Layer 3 of a small transformer language model trained on English Wikipedia (8 layers, counted from 0, width 128).
A neuron adds its activation times its output weights to the MLP's output. To switch it off is to set its activation to zero at one token and run the rest of the model.
A neuron's activation on a vector x is SiLU(gate . x) times (in . x), where the dot is the dot product.

Input weights of the MLP neurons that the questions are about. A number n stands for n times 0.0055.
n28 gate: 49 -23 22 -10 17 15 -8 -8 -19 -38 9 -8 3 4 -17 -14 -31 10 -3 28 -8 7 -12 9 56 22 -23 14 -9 6 18 -1 10 -21 -57 25 -8 -24 20 -5 -32 -12 -10 -43 -27 0 29 -23 -27 -53 -21 -34 -11 6 -12 18 8 1 5 -16 17 28 -4 2 -26 2 -23 9 18 -8 -27 -1 -2 -23 -19 -17 -17 17 45 32 -8 -11 -9 -20 -4 6 -6 15 -1 28 -40 -14 -13 -32 -9 -20 32 41 -1 -8 34 57 -61 2 -13 -10 -5 -18 0 -25 14 -18 21 -1 22 -5 23 4 34 -18 9 27 -2 -5 3 -3 21 2
n110 gate: 12 2 18 49 26 12 10 9 23 6 19 -25 14 -9 -37 9 -10 -53 -14 -10 22 -28 -24 31 0 19 -2 14 -4 -6 -5 -20 25 -14 26 -7 -7 26 9 -28 36 22 -5 11 -40 -24 -2 -12 16 41 7 18 11 -5 19 -27 42 -26 1 27 -5 -49 -9 10 -8 20 49 -22 -52 9 55 21 30 -28 -33 -7 13 18 4 42 -30 -17 15 -2 -26 14 30 20 47 33 7 46 18 -18 25 -2 21 -28 -35 21 21 27 -24 -23 -15 6 48 37 9 30 -14 59 -50 -18 -30 -10 -16 -32 31 36 3 -21 -17 -8 -31 -22 1 -4
n115 gate: 20 -24 41 3 23 -56 0 25 11 63 28 14 35 33 -29 4 -33 -33 -65 -31 -29 31 47 22 -29 -29 -20 -6 -13 14 27 7 36 -23 -10 49 -26 28 43 11 5 -18 6 6 -31 -11 -53 47 -30 -22 -12 -8 9 -14 22 -10 -9 -51 34 0 33 -31 -26 -23 51 0 0 -8 -8 4 4 23 31 -19 87 7 9 59 -19 13 10 3 17 -26 12 -9 -48 -30 -15 8 -40 25 -9 -7 -16 -17 11 33 25 51 5 -4 29 38 -74 -9 -23 -38 -53 -61 18 1 -39 7 -27 -66 -30 26 38 45 12 33 18 -44 -38 38 46 11
n130 gate: 68 -21 42 4 17 -21 -41 42 23 -14 36 -23 7 8 16 -52 -18 10 3 35 20 15 -28 40 52 13 -4 23 -26 -8 -44 -14 -26 27 16 -62 34 26 -31 31 -39 -18 0 3 14 -55 25 -12 32 19 23 30 10 36 -5 8 26 12 19 7 45 8 35 -9 -5 -22 43 1 -10 -34 -13 -14 -8 6 32 -59 14 25 17 10 32 11 25 4 -69 14 19 18 -2 -25 11 3 -18 16 2 25 -52 -20 -45 26 -5 -19 -43 -8 2 42 30 24 34 14 -19 -12 -28 14 53 -2 15 -20 12 35 47 7 11 -59 -36 3 -56 -10
n148 gate: -24 12 24 -34 5 20 -11 2 5 -25 36 -9 -19 -18 -9 -25 11 -11 12 27 29 -3 5 15 23 32 16 4 -45 30 0 -13 -5 -62 32 -6 -28 -9 1 -14 -5 16 -20 36 -21 7 3 11 13 43 12 53 11 20 -60 16 15 5 -13 -32 22 3 -2 -48 8 -4 -6 -34 8 9 -12 -8 15 -10 4 -34 20 37 -20 24 -22 -1 7 9 -11 10 38 46 -13 -31 9 10 36 -3 6 1 15 -57 -3 -11 14 50 -30 -20 -5 -7 30 1 54 -23 -47 15 0 8 -19 -1 -9 20 25 22 -4 21 -18 -4 11 4 -3 7
n154 gate: -29 -40 -29 1 34 -3 33 -24 19 -27 -21 8 -23 3 -50 -9 -41 -17 5 -13 -5 -21 7 25 -15 -25 -8 -9 -25 29 51 14 12 -47 -34 -31 41 25 -33 11 24 -36 -46 28 44 0 -42 30 -2 -14 -39 -37 -50 -3 4 1 43 -25 24 -36 9 -7 -15 -12 -11 30 37 -13 2 -48 5 19 0 5 8 -21 12 22 21 1 -23 4 -22 17 -4 -24 18 2 -23 -2 -22 12 10 11 -42 49 47 -17 -46 20 10 41 -4 45 9 1 -15 -4 22 -22 23 42 29 10 18 8 4 3 8 29 -28 -1 24 -7 -24 -1 -42 21
n28 in: -9 -18 -25 -24 -33 25 12 -6 22 -52 -13 24 11 31 -12 -34 -17 0 1 -38 24 9 14 -9 21 15 -62 -19 15 -37 7 -23 16 -64 -36 12 8 20 25 44 -28 -7 21 -19 -37 -31 13 8 15 -2 -38 -3 18 33 37 -15 20 -13 33 -1 -5 -29 -20 -7 -24 12 -23 -23 -1 15 36 -17 -6 -8 -3 -34 -9 4 -9 0 6 49 -52 21 -1 2 -3 -10 28 -16 1 -31 39 11 22 42 44 24 -2 -6 -3 10 32 0 12 -22 31 -6 -1 -25 -30 7 -10 -7 -11 11 10 62 -41 -2 55 -6 -11 -9 6 -65 -11 16
n110 in: -29 10 1 -52 -7 -15 7 -4 -33 7 -12 -7 17 23 -6 -22 -3 9 28 2 -21 14 33 1 -6 15 -33 -22 -8 34 49 33 13 -1 -4 13 -1 -13 -9 -15 -24 -19 2 7 29 -37 -25 -38 -10 8 18 -8 -8 -4 -37 42 -8 38 17 -4 33 7 -25 -23 -4 -60 35 26 55 -8 -31 -32 -18 26 16 -5 21 19 -6 -18 20 -14 5 5 -1 -13 -27 -40 -37 17 -15 -21 -1 40 22 2 2 -13 -10 -7 -29 42 33 18 -16 -19 -8 -28 37 5 -25 20 53 12 -22 12 14 22 -38 -29 -25 9 6 -2 21 -14 1 -1
n115 in: -7 -27 18 -27 14 -39 -27 23 -7 23 40 52 10 -16 -12 -32 -57 41 -27 -46 -33 22 8 3 -61 -29 3 -9 -16 -5 19 2 47 -35 -22 94 -41 77 25 -2 9 -26 52 17 -90 7 -9 -62 -19 -17 -42 8 2 11 33 -54 8 -59 26 -9 -3 -32 -10 -57 20 23 -12 -43 2 30 40 -9 26 -33 6 18 7 84 18 -26 4 70 -5 -17 4 43 -13 -3 -18 4 -30 35 6 -3 -1 35 2 -28 94 30 24 33 -3 1 -7 -44 -25 38 -14 1 2 -29 28 -11 -4 25 -31 72 4 4 31 14 64 -36 10 72 5 -13
n130 in: 15 -19 -17 11 6 -8 -55 32 7 17 -16 5 -23 -27 41 13 -43 -21 41 -49 -26 -26 40 -10 19 -21 18 -36 -29 -2 2 9 22 -26 22 -15 9 -2 -20 -20 13 -30 -2 7 2 15 2 12 2 -2 28 -30 33 7 4 -4 -9 18 17 6 -7 12 -25 -18 36 -1 -8 -48 -57 33 4 51 -79 19 -4 10 -46 -5 -17 -44 -29 31 -26 -37 2 28 9 20 33 -78 10 4 -16 8 -22 15 -10 14 -31 -64 10 -17 50 -2 17 42 -7 26 -22 29 20 -28 -29 -13 -4 0 -2 -24 -46 11 51 58 7 11 37 22 -18 -11
n148 in: 46 -51 20 -5 -48 -31 11 17 5 -27 48 1 -31 4 -8 30 -7 30 -10 22 -7 10 -13 -7 51 3 -4 -4 -4 7 -24 -64 -40 25 29 -25 7 -2 -26 -14 1 -13 -36 -2 9 12 39 -19 55 -4 36 2 8 23 -34 4 50 14 8 -16 15 40 15 10 -46 20 31 8 15 -28 -31 -19 1 27 -6 16 12 -19 -15 23 -6 3 4 17 2 12 51 -13 -12 14 -23 17 28 13 -5 -14 6 -18 -14 -38 3 -12 -36 -8 44 30 -18 -44 40 -11 -11 -5 29 28 -22 21 -29 -23 -30 -26 -39 46 -24 -12 -19 -1 -54 -18
n154 in: -18 18 6 -12 36 -15 8 46 -16 49 13 -15 -29 -7 29 -66 3 -33 -14 31 1 -20 -19 -37 -17 28 -35 -29 -15 -5 -10 9 -11 -16 2 1 3 -11 34 -23 -52 2 -21 -61 -5 -13 39 -17 -20 -1 8 -23 -2 -13 -30 38 -48 37 21 -11 -28 -22 19 7 1 -2 -33 6 -60 -8 33 -36 0 14 23 4 -17 34 0 31 -36 -34 0 -45 -52 45 -31 -14 -23 -16 -28 -17 -19 1 -15 -37 37 16 20 -15 1 -37 -9 -2 7 -9 -25 -1 -15 -8 32 24 24 -21 12 32 29 47 -4 -28 -28 -52 -10 6 -45 21 -47 -44

Output weights of the MLP neurons that the questions are about. A number n stands for n times 0.0026.
n28: 3 16 -23 52 47 24 -28 4 -25 7 -22 -12 -3 -3 9 17 15 -1 -48 41 -1 -28 -41 -37 -4 -19 37 7 -21 8 -1 1 10 78 -10 -2 8 14 2 -33 -11 5 -9 -3 5 18 -1 -20 -20 -26 0 -22 -12 10 -27 -3 22 6 -46 -6 26 6 29 -19 -49 25 -28 -10 14 20 -59 34 0 8 4 0 9 25 69 42 0 -25 23 -23 -6 -3 32 1 19 38 -51 -9 26 -23 12 -65 -3 21 58 -5 23 13 -28 -13 -12 -4 -6 -11 -45 -14 38 46 21 10 7 7 -11 -2 17 32 -38 -11 27 32 -2 28 41 18
n110: 52 -22 56 27 -25 24 -18 -36 1 6 11 18 25 -11 -18 15 -28 -24 -29 30 14 2 -8 40 39 -17 12 41 -3 -36 2 -48 7 -13 17 -29 36 -5 40 -17 -1 27 -3 17 12 -28 -2 3 31 -27 -30 14 -14 -14 38 -16 20 23 -31 6 -56 -27 -23 26 -12 13 -6 -5 -1 26 2 25 8 -30 -15 11 -7 36 -63 -8 -8 -5 -22 25 -6 14 35 22 24 -15 -77 2 24 -5 20 23 -18 8 33 10 -6 27 31 -12 20 16 56 22 -6 -18 8 -2 -20 4 -14 -2 1 7 31 14 45 -4 -15 18 -43 -12 13 -6
n115: 7 -16 -14 -61 36 -16 -22 -8 -38 8 25 0 -19 14 19 -1 -49 17 15 -32 -56 -1 -30 -27 -76 26 10 -20 10 -3 4 -16 -12 -36 -29 46 -31 22 -33 -76 10 8 18 2 17 -11 56 -18 61 18 -2 -10 13 -7 22 16 4 3 -20 -53 19 6 -11 60 60 -9 12 36 22 12 7 23 7 -9 2 -17 41 -56 3 1 -24 19 51 15 10 -28 7 14 64 -23 27 43 -8 -6 23 24 2 -17 15 -64 -28 -68 0 50 6 8 -54 27 8 0 -12 56 53 -33 31 45 5 22 21 -53 -33 1 -14 18 10 13 -53 -45
n130: 25 -4 -9 -12 8 10 -21 -3 -4 -21 3 21 -37 -16 11 3 -18 -20 -31 32 -13 24 -19 -6 -66 -5 22 1 13 18 72 19 -14 -41 -72 -81 11 9 26 5 17 39 -3 -19 -9 -20 8 20 -42 36 -15 16 5 -22 31 -6 16 -13 40 -21 1 27 10 19 -27 40 22 -36 -28 18 -36 34 32 -9 -45 -3 48 -6 37 43 22 0 -35 7 1 -16 -14 -57 -34 23 -26 2 -30 -18 -32 49 38 16 42 29 -34 -25 73 35 -19 -23 5 -49 -1 -40 13 41 -21 15 20 -19 55 -20 36 -30 5 8 -33 33 12 43 -25 47
n148: 6 30 -3 15 11 -13 3 -2 2 35 -40 -15 52 8 -26 -32 6 0 -21 48 17 -4 -37 8 1 5 -27 50 -15 9 4 40 7 11 -21 30 -71 23 61 17 17 -1 -6 -33 1 10 -5 16 -60 22 35 5 -19 -5 28 25 -12 36 6 17 -3 -35 -15 13 39 3 -1 19 25 27 -9 31 -3 -44 15 5 -10 -3 -3 -4 31 17 41 -36 16 30 -70 21 13 17 12 -8 11 17 25 14 -16 3 -3 17 8 -15 26 34 -33 -39 10 13 0 12 46 11 -70 -5 16 -35 30 14 -13 40 32 -28 -5 -25 15 -12 43 -16
n154: -52 22 -24 -15 10 -10 -7 36 7 -1 -6 94 1 6 -20 -6 28 -16 -6 25 -53 -19 -10 73 19 -8 6 -38 15 4 -6 11 -5 -9 27 -24 19 -4 -13 25 14 51 0 -5 8 -37 -40 42 24 13 24 39 -8 16 26 15 -41 13 -20 53 22 27 11 -17 -55 -47 21 0 20 56 -49 22 -29 -8 -14 26 -36 33 8 -45 -5 6 -50 14 43 44 -15 14 -29 49 27 12 -53 -5 -28 8 -15 42 -19 2 -15 70 -21 -36 -5 17 37 -4 -8 -34 14 -21 -31 -2 34 21 5 -57 7 -6 18 -40 21 -31 20 -5 40 -16

Each question names a token from some text and the token that comes next. It shows the vector x that enters the MLP there. A number n stands for n times 0.044.

Then comes g, the gradient of the next token's log-probability with respect to the MLP's output, scaled to length 1. A neuron's effect is roughly proportional to its activation times (output weights . g). A number n stands for n times 0.0044.

"ro", then "duction"
x: -9 -6 -43 -46 -26 -11 -15 -25 62 -10 10 -13 11 -23 -21 24 2 -29 -4 24 -45 -59 -10 -29 -13 24 -25 21 12 -5 -45 -34 16 -2 -58 23 15 27 7 -2 -14 24 -3 -23 18 40 29 -37 2 18 30 41 -17 20 -14 5 9 -43 11 -23 6 0 -10 -2 17 -14 -7 31 27 -10 25 5 5 34 -17 -31 -16 -35 37 -27 -13 29 3 -15 18 2 -35 20 -28 45 -4 -23 4 25 6 -12 -6 -19 26 -31 6 18 7 -10 18 19 -15 -42 30 -6 -39 15 9 -10 -4 -29 -21 9 19 34 -12 -11 7 3 -7 16 -2 -62
g: -11 21 -13 -26 -9 -8 -29 -44 -16 22 1 -27 -9 -21 2 19 -1 -4 -39 2 3 0 8 11 4 -19 11 -4 25 -12 9 19 -7 -6 18 22 8 13 18 -15 -9 1 19 5 -16 6 33 -8 5 19 -3 -8 -11 -5 -3 32 2 -35 47 0 43 -21 -2 -28 -27 -13 -6 -14 -11 -11 -28 11 9 2 -13 6 -17 1 -33 -2 14 -9 -19 7 -31 -23 -11 -17 -9 -34 5 -27 -9 -9 46 -19 18 39 3 14 -14 -37 39 35 -8 24 26 13 -23 26 -14 29 -8 13 4 -27 -5 8 2 3 13 18 39 43 47 30 21 9
Which neuron, switched off, lowers the next token's probability most? n130

" to", then " get"
x: 51 -36 -35 -44 -9 -5 -31 -13 53 -14 22 13 -39 2 2 14 -33 -20 -9 -6 -5 -61 46 -34 23 30 -5 2 6 2 -2 -29 13 4 -48 27 8 19 -1 25 -6 -26 2 17 -18 -2 -5 -1 10 -7 11 3 -40 -31 -36 3 2 -27 17 -13 21 -14 -20 -9 28 3 4 -19 -1 -1 50 -15 -5 1 -9 -11 -23 -33 36 -14 -31 12 -12 -47 9 21 -18 12 -53 15 -2 9 2 0 33 1 34 -14 3 6 -15 -30 -20 -27 -11 -7 -2 -43 -10 20 -27 8 28 -46 38 -8 13 -14 54 37 -34 -3 -13 -1 13 18 -10 -25
g: 11 7 -6 36 19 54 4 7 -33 6 -11 -7 23 -10 25 -7 0 -9 14 -16 -13 -22 -6 -2 61 25 -17 -5 -20 24 -12 -11 -25 8 3 -24 -7 12 -50 33 9 22 22 -50 -3 15 -4 -51 19 -29 34 4 -8 7 1 3 17 9 -2 6 -23 -15 10 -24 -13 5 -10 -13 -6 -54 4 48 5 -42 5 6 -7 -8 -17 14 -7 11 -14 -15 -19 -10 24 15 -34 7 2 4 -3 -22 -3 -4 15 -11 20 17 8 -9 7 -4 23 18 23 12 -26 13 10 2 19 4 3 14 -15 -3 2 -22 -8 41 12 -11 27 -21 -24 27
Which neuron, switched off, raises the next token's probability most? n115

" of", then " an"
x: 27 -31 -44 -62 -8 -16 -36 -7 43 -39 16 -12 -62 -7 -6 28 -16 -6 14 -30 6 -50 24 -41 -5 32 8 8 5 6 -12 -24 23 33 -60 48 -20 19 10 6 -1 -8 39 48 6 -4 13 -20 29 -22 -21 -22 -20 -10 -16 14 -8 -32 -15 -25 11 4 5 -6 19 3 4 -13 -16 -19 49 2 -8 20 -14 2 -13 -21 33 2 -4 9 1 -15 -3 14 -33 -11 -2 42 -3 8 32 -21 18 4 28 -10 -22 -15 -26 -4 -23 -10 -26 -20 -16 -26 3 21 -16 20 24 -36 41 7 16 -13 23 32 -19 -37 -13 -27 10 18 -24 -32
g: -15 23 -43 9 26 26 -4 1 30 -32 -12 34 -9 23 -14 5 -12 -15 26 20 3 1 5 -7 11 -19 -18 36 34 6 -14 24 1 38 -17 -23 0 -27 13 3 36 35 16 2 21 5 19 20 12 27 -18 21 11 -15 -25 37 20 11 6 25 11 26 -18 -32 8 -35 -12 -44 17 0 0 -11 -21 6 -26 15 3 -30 18 -24 -5 -25 1 8 22 19 36 -6 -50 -1 -31 -11 2 3 -20 16 -14 47 -27 -5 28 -11 -27 -33 -1 -5 -6 -16 14 -7 4 -1 12 7 -1 -4 3 -13 -20 -21 -3 -20 -18 -9 -8 12 10 -27
Which neuron, switched off, lowers the next token's probability most? n154

" now", then "-st"
x: 27 -22 -40 -47 5 -9 -31 -79 8 -25 16 14 -41 -13 11 18 -11 -14 -6 16 8 -50 14 -71 20 35 25 3 0 5 -5 -33 8 21 -35 34 -3 18 -6 36 -31 -23 15 -13 13 23 5 -17 1 -26 -22 24 -10 -9 -29 1 -8 -38 7 4 8 1 -7 -29 -29 10 -3 -4 -37 0 35 40 -14 -6 -1 -4 5 -33 24 0 38 17 -24 -13 28 1 -6 17 -14 47 19 -4 -6 25 7 -8 25 54 7 11 -48 -7 -29 -27 -11 -42 16 -12 5 21 -4 -1 7 9 21 -27 -14 -10 50 10 -17 -11 -25 -16 31 -23 0 -27
g: 6 -17 -12 25 2 -41 -38 -9 -5 0 36 -26 -11 -9 18 -6 -13 -19 14 -7 -11 32 -34 7 -29 -13 -16 26 29 -4 -25 -4 26 17 31 10 -18 17 21 2 9 45 -42 -32 -27 -27 -4 27 14 0 -5 11 -34 -41 -5 -22 9 -4 -20 34 21 10 14 -5 -34 4 -27 20 25 -7 -3 19 24 2 8 18 -8 -33 -35 -9 17 -16 -12 -2 31 4 -3 -7 1 -5 -9 19 13 12 -11 3 7 -30 7 13 17 -3 43 18 -20 14 -18 15 -16 16 -8 -21 38 -30 27 10 -6 4 11 13 20 -5 18 35 -32 -16 4 -2
Which neuron, switched off, lowers the next token's probability most? n28

"f", then "e"
x: 21 10 -19 -44 -30 19 -3 -7 29 -12 23 10 -36 7 -28 20 -10 -27 32 19 6 -64 10 -36 27 5 -3 -6 20 -14 -30 -32 12 29 -8 18 -16 11 16 -18 -19 -37 -28 45 19 23 -26 20 -1 -24 -4 45 -19 -4 -14 18 -31 -44 -4 -4 -33 7 -12 4 -14 -18 55 56 4 -15 62 30 -11 8 -11 25 -59 -13 31 -14 -40 20 -25 -17 24 -2 -29 28 20 23 24 10 38 21 15 -7 24 -13 10 -15 6 28 -30 2 -33 1 -27 -8 19 -9 -11 -6 45 -5 19 -22 2 7 44 17 4 -43 -14 -20 1 -19 -39 -8
g: 0 -22 -28 -20 -10 -4 -1 -27 23 37 5 -12 -21 13 57 24 -7 31 -4 5 23 19 12 -4 5 18 -7 2 0 26 7 -1 17 -13 13 16 -9 0 -4 3 -5 12 -38 -29 0 -15 20 26 4 18 18 -5 26 -5 0 9 9 -22 -2 31 8 -18 -7 4 -15 26 19 -26 19 3 6 -14 42 -13 32 -36 22 -14 6 -19 -21 6 -29 -22 -2 -15 -1 7 -9 24 -17 -15 -6 30 -15 17 30 42 27 -14 -22 38 -30 38 8 -42 -22 22 -5 23 3 -13 20 -42 30 21 -27 0 2 -22 23 -5 -8 35 6 -4 2 19
Which neuron, switched off, lowers the next token's probability most? n110

" all", then "-"
x: 30 -31 -33 -45 15 -34 -35 -67 29 -26 24 -3 -29 -21 7 27 -7 -45 4 5 7 -70 9 -44 -24 5 -3 -28 8 -5 -12 -41 25 -16 -31 39 0 37 -10 -16 -41 -18 -6 -10 -34 6 -47 -1 14 -28 -16 -8 4 -21 4 -11 -3 -30 -18 -3 4 24 43 -35 14 -10 5 25 -9 -8 54 5 -26 16 -1 8 -7 -25 44 3 11 -4 -25 -12 28 -13 -27 -15 -10 46 1 16 4 2 4 -21 17 -10 6 4 -22 -13 -39 -44 -23 -5 -21 -12 -27 1 -1 24 19 -7 18 -15 -17 -11 44 49 -29 -19 -14 -12 12 -10 18 -1
g: 10 -1 -15 10 1 7 -27 -15 2 -1 21 -32 -14 -21 -22 2 -12 -34 7 11 14 27 -36 7 21 -13 -30 -21 33 -5 -13 20 19 28 33 12 4 12 -11 42 3 43 -27 -59 6 -9 -13 -14 -22 9 6 -1 -34 -21 19 4 -4 -6 -5 17 26 3 32 2 -45 29 -22 3 -13 24 15 20 6 0 -4 -19 -7 -14 -28 -7 -19 -2 -6 -25 21 -17 5 2 -24 -1 -6 15 -25 51 -19 -18 5 -26 -5 -3 -24 32 14 9 4 -1 30 -6 -33 -21 41 -23 5 14 4 -12 6 20 36 18 3 12 18 11 -20 -4 -24 25
Which neuron, switched off, raises the next token's probability most? n115

" |", then " Quarter"
x: 18 -13 -47 -47 -40 -21 -31 -19 20 -51 2 -25 -41 -30 -12 16 -22 -10 -2 -6 9 -29 85 -31 -1 59 8 16 6 2 -10 -23 24 15 -46 6 -8 19 -1 4 -24 -27 7 11 7 23 6 -5 20 -13 19 -34 -29 29 -19 9 30 -41 -13 -12 -8 7 0 -8 31 -19 20 -6 13 -22 11 27 -11 36 -7 -5 -17 0 30 -3 1 7 1 -36 10 -13 -16 -19 -15 30 48 13 9 -35 26 -4 -23 22 21 -5 -32 3 -18 -21 3 4 7 -32 0 5 -5 -11 17 8 10 -5 -10 12 48 39 1 -27 -11 5 27 6 -11 10
g: -60 10 -20 -10 1 -2 16 61 -27 -23 -8 10 3 13 7 -48 -5 -13 11 12 -5 -25 5 -18 -32 -1 32 20 -1 26 -48 18 -19 -3 11 -23 11 34 21 -32 21 -24 -10 -28 15 -14 1 -22 -19 5 -13 -5 1 27 -15 -31 32 3 14 -15 -24 -28 -2 6 -15 1 -7 4 9 -17 16 3 1 -5 29 2 7 -34 -3 17 -23 -25 34 27 -13 18 12 3 26 -24 -8 11 34 4 -5 -3 -5 15 22 -15 5 -15 -1 13 11 6 -18 0 17 3 -24 6 26 16 -12 -36 -25 -20 20 -13 -23 -6 8 33 11 -13 33 -28
Which neuron, switched off, lowers the next token's probability most? n154

"ith", then "m"
x: 18 14 -3 -37 17 0 -34 -23 63 -14 -6 0 -25 -14 6 16 -6 -18 13 -11 4 -47 -5 -16 10 40 -7 12 -18 20 -36 -29 29 -2 -20 63 -5 37 11 23 -5 -1 -8 -42 3 54 7 11 12 -14 20 -2 -6 27 -16 10 11 -16 0 -20 -34 -10 -16 -17 13 -30 9 27 -12 -7 -2 36 -4 -13 -13 -19 -66 -50 54 -10 -19 24 6 7 40 36 -13 13 -5 33 34 54 24 2 31 7 -20 -26 -25 -7 -15 -2 -12 5 -15 -17 -13 -22 -16 -4 17 26 31 13 27 -12 30 7 30 45 -26 -30 -19 19 12 8 -29 -16
g: 10 2 35 -7 -24 -11 -11 24 -4 -9 -23 -21 11 -18 -16 -19 -16 25 36 -5 16 -13 -12 -14 -8 0 -7 -9 -27 -47 -3 34 16 19 9 -7 12 4 -3 -17 -4 6 -30 12 26 28 -1 -24 -9 35 1 34 -25 -29 -13 9 17 -16 -57 -4 -15 -13 5 -14 17 10 -26 6 10 -6 -15 29 33 4 -29 5 -3 -2 22 53 -7 6 33 -54 21 3 -14 -9 1 4 36 -41 -43 3 -13 -26 -7 -12 7 1 -15 1 -10 -8 2 -19 -3 -8 -2 -35 -9 11 24 4 -6 13 -19 -5 -2 12 4 22 -8 26 41 -15 10 38
Which neuron, switched off, lowers the next token's probability most? n110

" or", then " to"
x: 26 -72 -53 -30 16 -7 -34 -18 41 -12 3 0 -23 -15 11 7 -19 -2 -9 14 0 -37 31 -73 1 34 -6 -8 7 22 2 -31 32 19 -20 55 12 22 -11 9 1 -28 5 26 -8 -1 -2 7 34 -10 -27 12 12 -16 -28 14 -1 -44 -9 -12 19 -9 -20 -62 11 15 9 -13 8 17 17 10 -17 33 -11 19 -30 -17 23 -29 35 -2 -2 -15 -7 -5 -27 -5 0 27 23 14 -1 18 32 14 25 8 5 3 -14 -25 -21 -1 -39 -11 -10 -11 23 11 -18 13 20 -32 -5 -25 -33 -5 42 26 -38 -17 -35 11 16 39 -40 -41
g: -7 -26 -8 14 -40 16 -7 14 -19 29 4 -23 -32 -25 0 -32 4 -7 -15 26 13 7 24 10 29 -25 -10 -20 1 -2 -34 33 -2 12 31 -3 22 -3 -18 -9 -1 -5 34 -60 6 -15 -3 -17 -9 35 -29 -8 -7 -1 20 -4 1 -17 18 1 -16 12 6 4 -1 29 1 -10 2 8 24 31 -6 13 -12 -42 -27 3 -3 10 13 26 -2 37 -24 28 0 12 -24 -26 -33 -3 -17 4 -4 6 -5 39 11 -22 -9 13 -21 29 0 -22 -16 2 9 -36 -10 38 24 48 -10 -22 31 -34 7 -2 17 -19 -17 7 11 4 26 21
Which neuron, switched off, raises the next token's probability most? n115

" graph", then "ics"
x: -4 -43 -44 -33 19 3 -20 -43 43 4 -1 18 -48 -9 0 22 -6 -29 7 3 -7 -67 -8 -35 -13 47 -15 -6 33 30 -42 -12 22 -28 -12 20 -36 36 20 21 -27 -4 -8 5 -4 33 41 -12 12 -1 5 7 4 -19 -39 1 30 -12 9 13 13 -18 30 -30 14 4 3 20 -7 -14 47 11 -21 -5 3 -10 -19 -7 27 -57 -25 13 6 -12 28 9 -3 17 -2 8 -3 12 35 27 30 23 -23 -42 -8 -20 -14 4 -30 -5 7 1 -20 -8 -18 -10 6 24 -7 20 18 -62 -33 19 56 37 -25 -31 -40 -19 -6 28 2 2
g: -6 24 12 7 16 -31 30 -44 -24 -19 -47 -1 -14 -7 1 22 17 -4 -40 30 12 1 3 -16 -38 8 33 37 30 -20 5 -30 -23 -4 -7 -33 -7 9 2 61 22 -5 11 -46 -6 -11 10 2 -36 14 5 4 5 3 -34 17 22 11 13 24 -3 -1 1 -17 14 -22 -23 -13 7 16 16 -11 -19 39 -21 5 -18 44 9 -15 -4 -3 -7 36 -17 19 11 9 14 -6 -12 0 20 -5 -1 -32 14 19 13 20 24 -10 -14 20 1 8 6 6 -1 -24 -1 1 11 20 -5 19 3 -3 15 15 -24 -32 -3 2 -50 -15 7 20
Which neuron, switched off, raises the next token's probability most? n110

" the", then " House"
x: -7 -44 -43 -83 -13 -4 -14 6 3 5 -5 -3 -59 -5 -8 9 13 -29 -22 15 -22 -63 22 -35 12 31 -18 7 -23 12 -28 -53 23 25 -51 32 6 4 17 3 -37 -42 -4 31 -9 38 24 -14 10 -15 32 -19 11 8 -20 1 -2 -4 -1 -12 14 2 -3 -28 2 -17 -5 -10 -11 12 -3 -2 -10 -5 -25 9 -12 -38 15 -4 13 -15 -19 -18 -2 24 -22 16 5 33 34 19 23 -6 28 -30 -16 10 2 27 -45 4 -25 -39 -23 -14 27 -20 -9 1 -15 17 26 -27 15 -5 -8 -8 47 28 -13 -31 -35 -6 7 -10 -2 8
g: 7 -2 14 17 0 -14 6 14 -21 36 11 13 4 -23 14 -18 -12 -15 -28 0 -14 -18 -47 -22 -24 0 21 -15 -14 2 -38 6 13 -11 -22 -15 14 11 6 23 23 -5 -22 -14 6 39 34 -28 16 -10 9 -12 -5 -14 1 -3 0 14 -29 11 6 23 -15 20 3 -30 49 23 -12 -6 -43 38 4 1 8 57 -19 5 -10 21 -11 -1 -8 19 4 -15 -4 -31 -31 38 -10 -23 33 -22 -13 24 8 -21 -14 9 16 13 4 6 -13 -5 -23 -4 -46 37 12 19 -12 -18 -2 -30 17 1 -33 21 19 0 31 -9 -13 -7 15 -28
Which neuron, switched off, lowers the next token's probability most? n148

"ens", then " of"
x: -10 8 -46 16 22 22 -20 3 3 30 19 -6 -44 -18 26 -12 -2 -38 10 15 16 -71 34 -22 13 14 -4 8 8 -3 -38 -36 19 -7 -24 27 -21 -15 5 22 -48 -17 -34 -18 -24 69 21 13 15 11 15 31 -8 32 -5 24 17 18 -24 12 15 14 17 -3 23 -28 -5 35 -11 -33 35 27 -4 34 29 -36 -32 -43 23 -32 -2 27 18 -14 -6 14 1 32 -1 33 34 31 22 2 11 -11 15 1 32 2 2 5 -6 17 -26 20 -24 -3 -24 15 -16 24 3 14 6 -8 13 8 42 45 -47 -4 -24 -3 12 14 -37 -44
g: 1 -20 45 -40 38 -40 25 -7 11 18 -19 16 8 -21 28 16 -16 7 15 -15 -3 9 6 -2 2 19 -8 1 36 1 4 -19 18 -9 19 8 -1 -14 19 1 21 -20 -18 -25 4 -2 -17 -39 14 27 -19 9 -5 -26 -10 6 -18 12 9 7 18 -10 -1 6 -23 -9 18 21 -4 -1 -11 18 3 24 12 -33 -4 2 4 -21 21 2 24 4 26 -10 5 -15 -34 25 5 30 -28 -19 -18 37 -45 0 -5 13 5 39 10 34 -17 -20 13 20 16 1 54 -31 -18 -40 -7 -36 30 -23 -35 0 -19 -34 -11 -19 -8 1 2 0
Which neuron, switched off, lowers the next token's probability most? n148

" of", then " Queens"
x: 29 -14 -46 -47 9 -5 -40 16 10 -22 18 -10 -65 -10 -3 34 -10 -22 14 -21 9 -57 25 -34 -15 40 7 24 4 -2 -17 -33 21 46 -60 37 -4 5 25 -1 0 -7 30 34 3 13 13 -3 29 -24 -6 -24 -26 -14 -25 13 -4 -27 -12 -12 10 22 -15 2 22 5 3 5 -5 -15 37 18 -13 16 -15 0 -7 -23 33 5 -3 -8 6 -22 -10 26 -32 -15 -9 38 9 9 38 -39 8 14 36 1 -15 -17 -28 5 -33 -21 -18 -31 -32 -26 -3 1 11 21 20 -29 54 9 12 -11 42 21 -26 -31 -10 -18 1 14 -18 -18
g: -6 15 -2 16 -9 13 30 2 -52 1 0 -15 1 -31 -18 1 -8 -46 1 13 21 -4 -3 3 -47 24 -5 14 -29 36 -18 -8 0 0 21 43 -27 -17 -7 -8 -21 -28 -20 13 -7 6 10 -40 5 -13 48 2 7 -21 -3 -11 4 -19 31 12 9 2 -22 51 -4 18 11 10 25 17 10 3 -7 -19 4 -9 6 -3 -5 12 -17 -5 14 12 -2 -16 -8 2 30 -17 26 21 21 13 -10 -28 -19 -28 15 21 -4 -16 42 4 16 -4 7 -2 -22 16 18 -29 -2 32 -34 -5 -30 1 -7 19 50 -8 4 -2 -23 -24 -17 -46
Which neuron, switched off, raises the next token's probability most? n154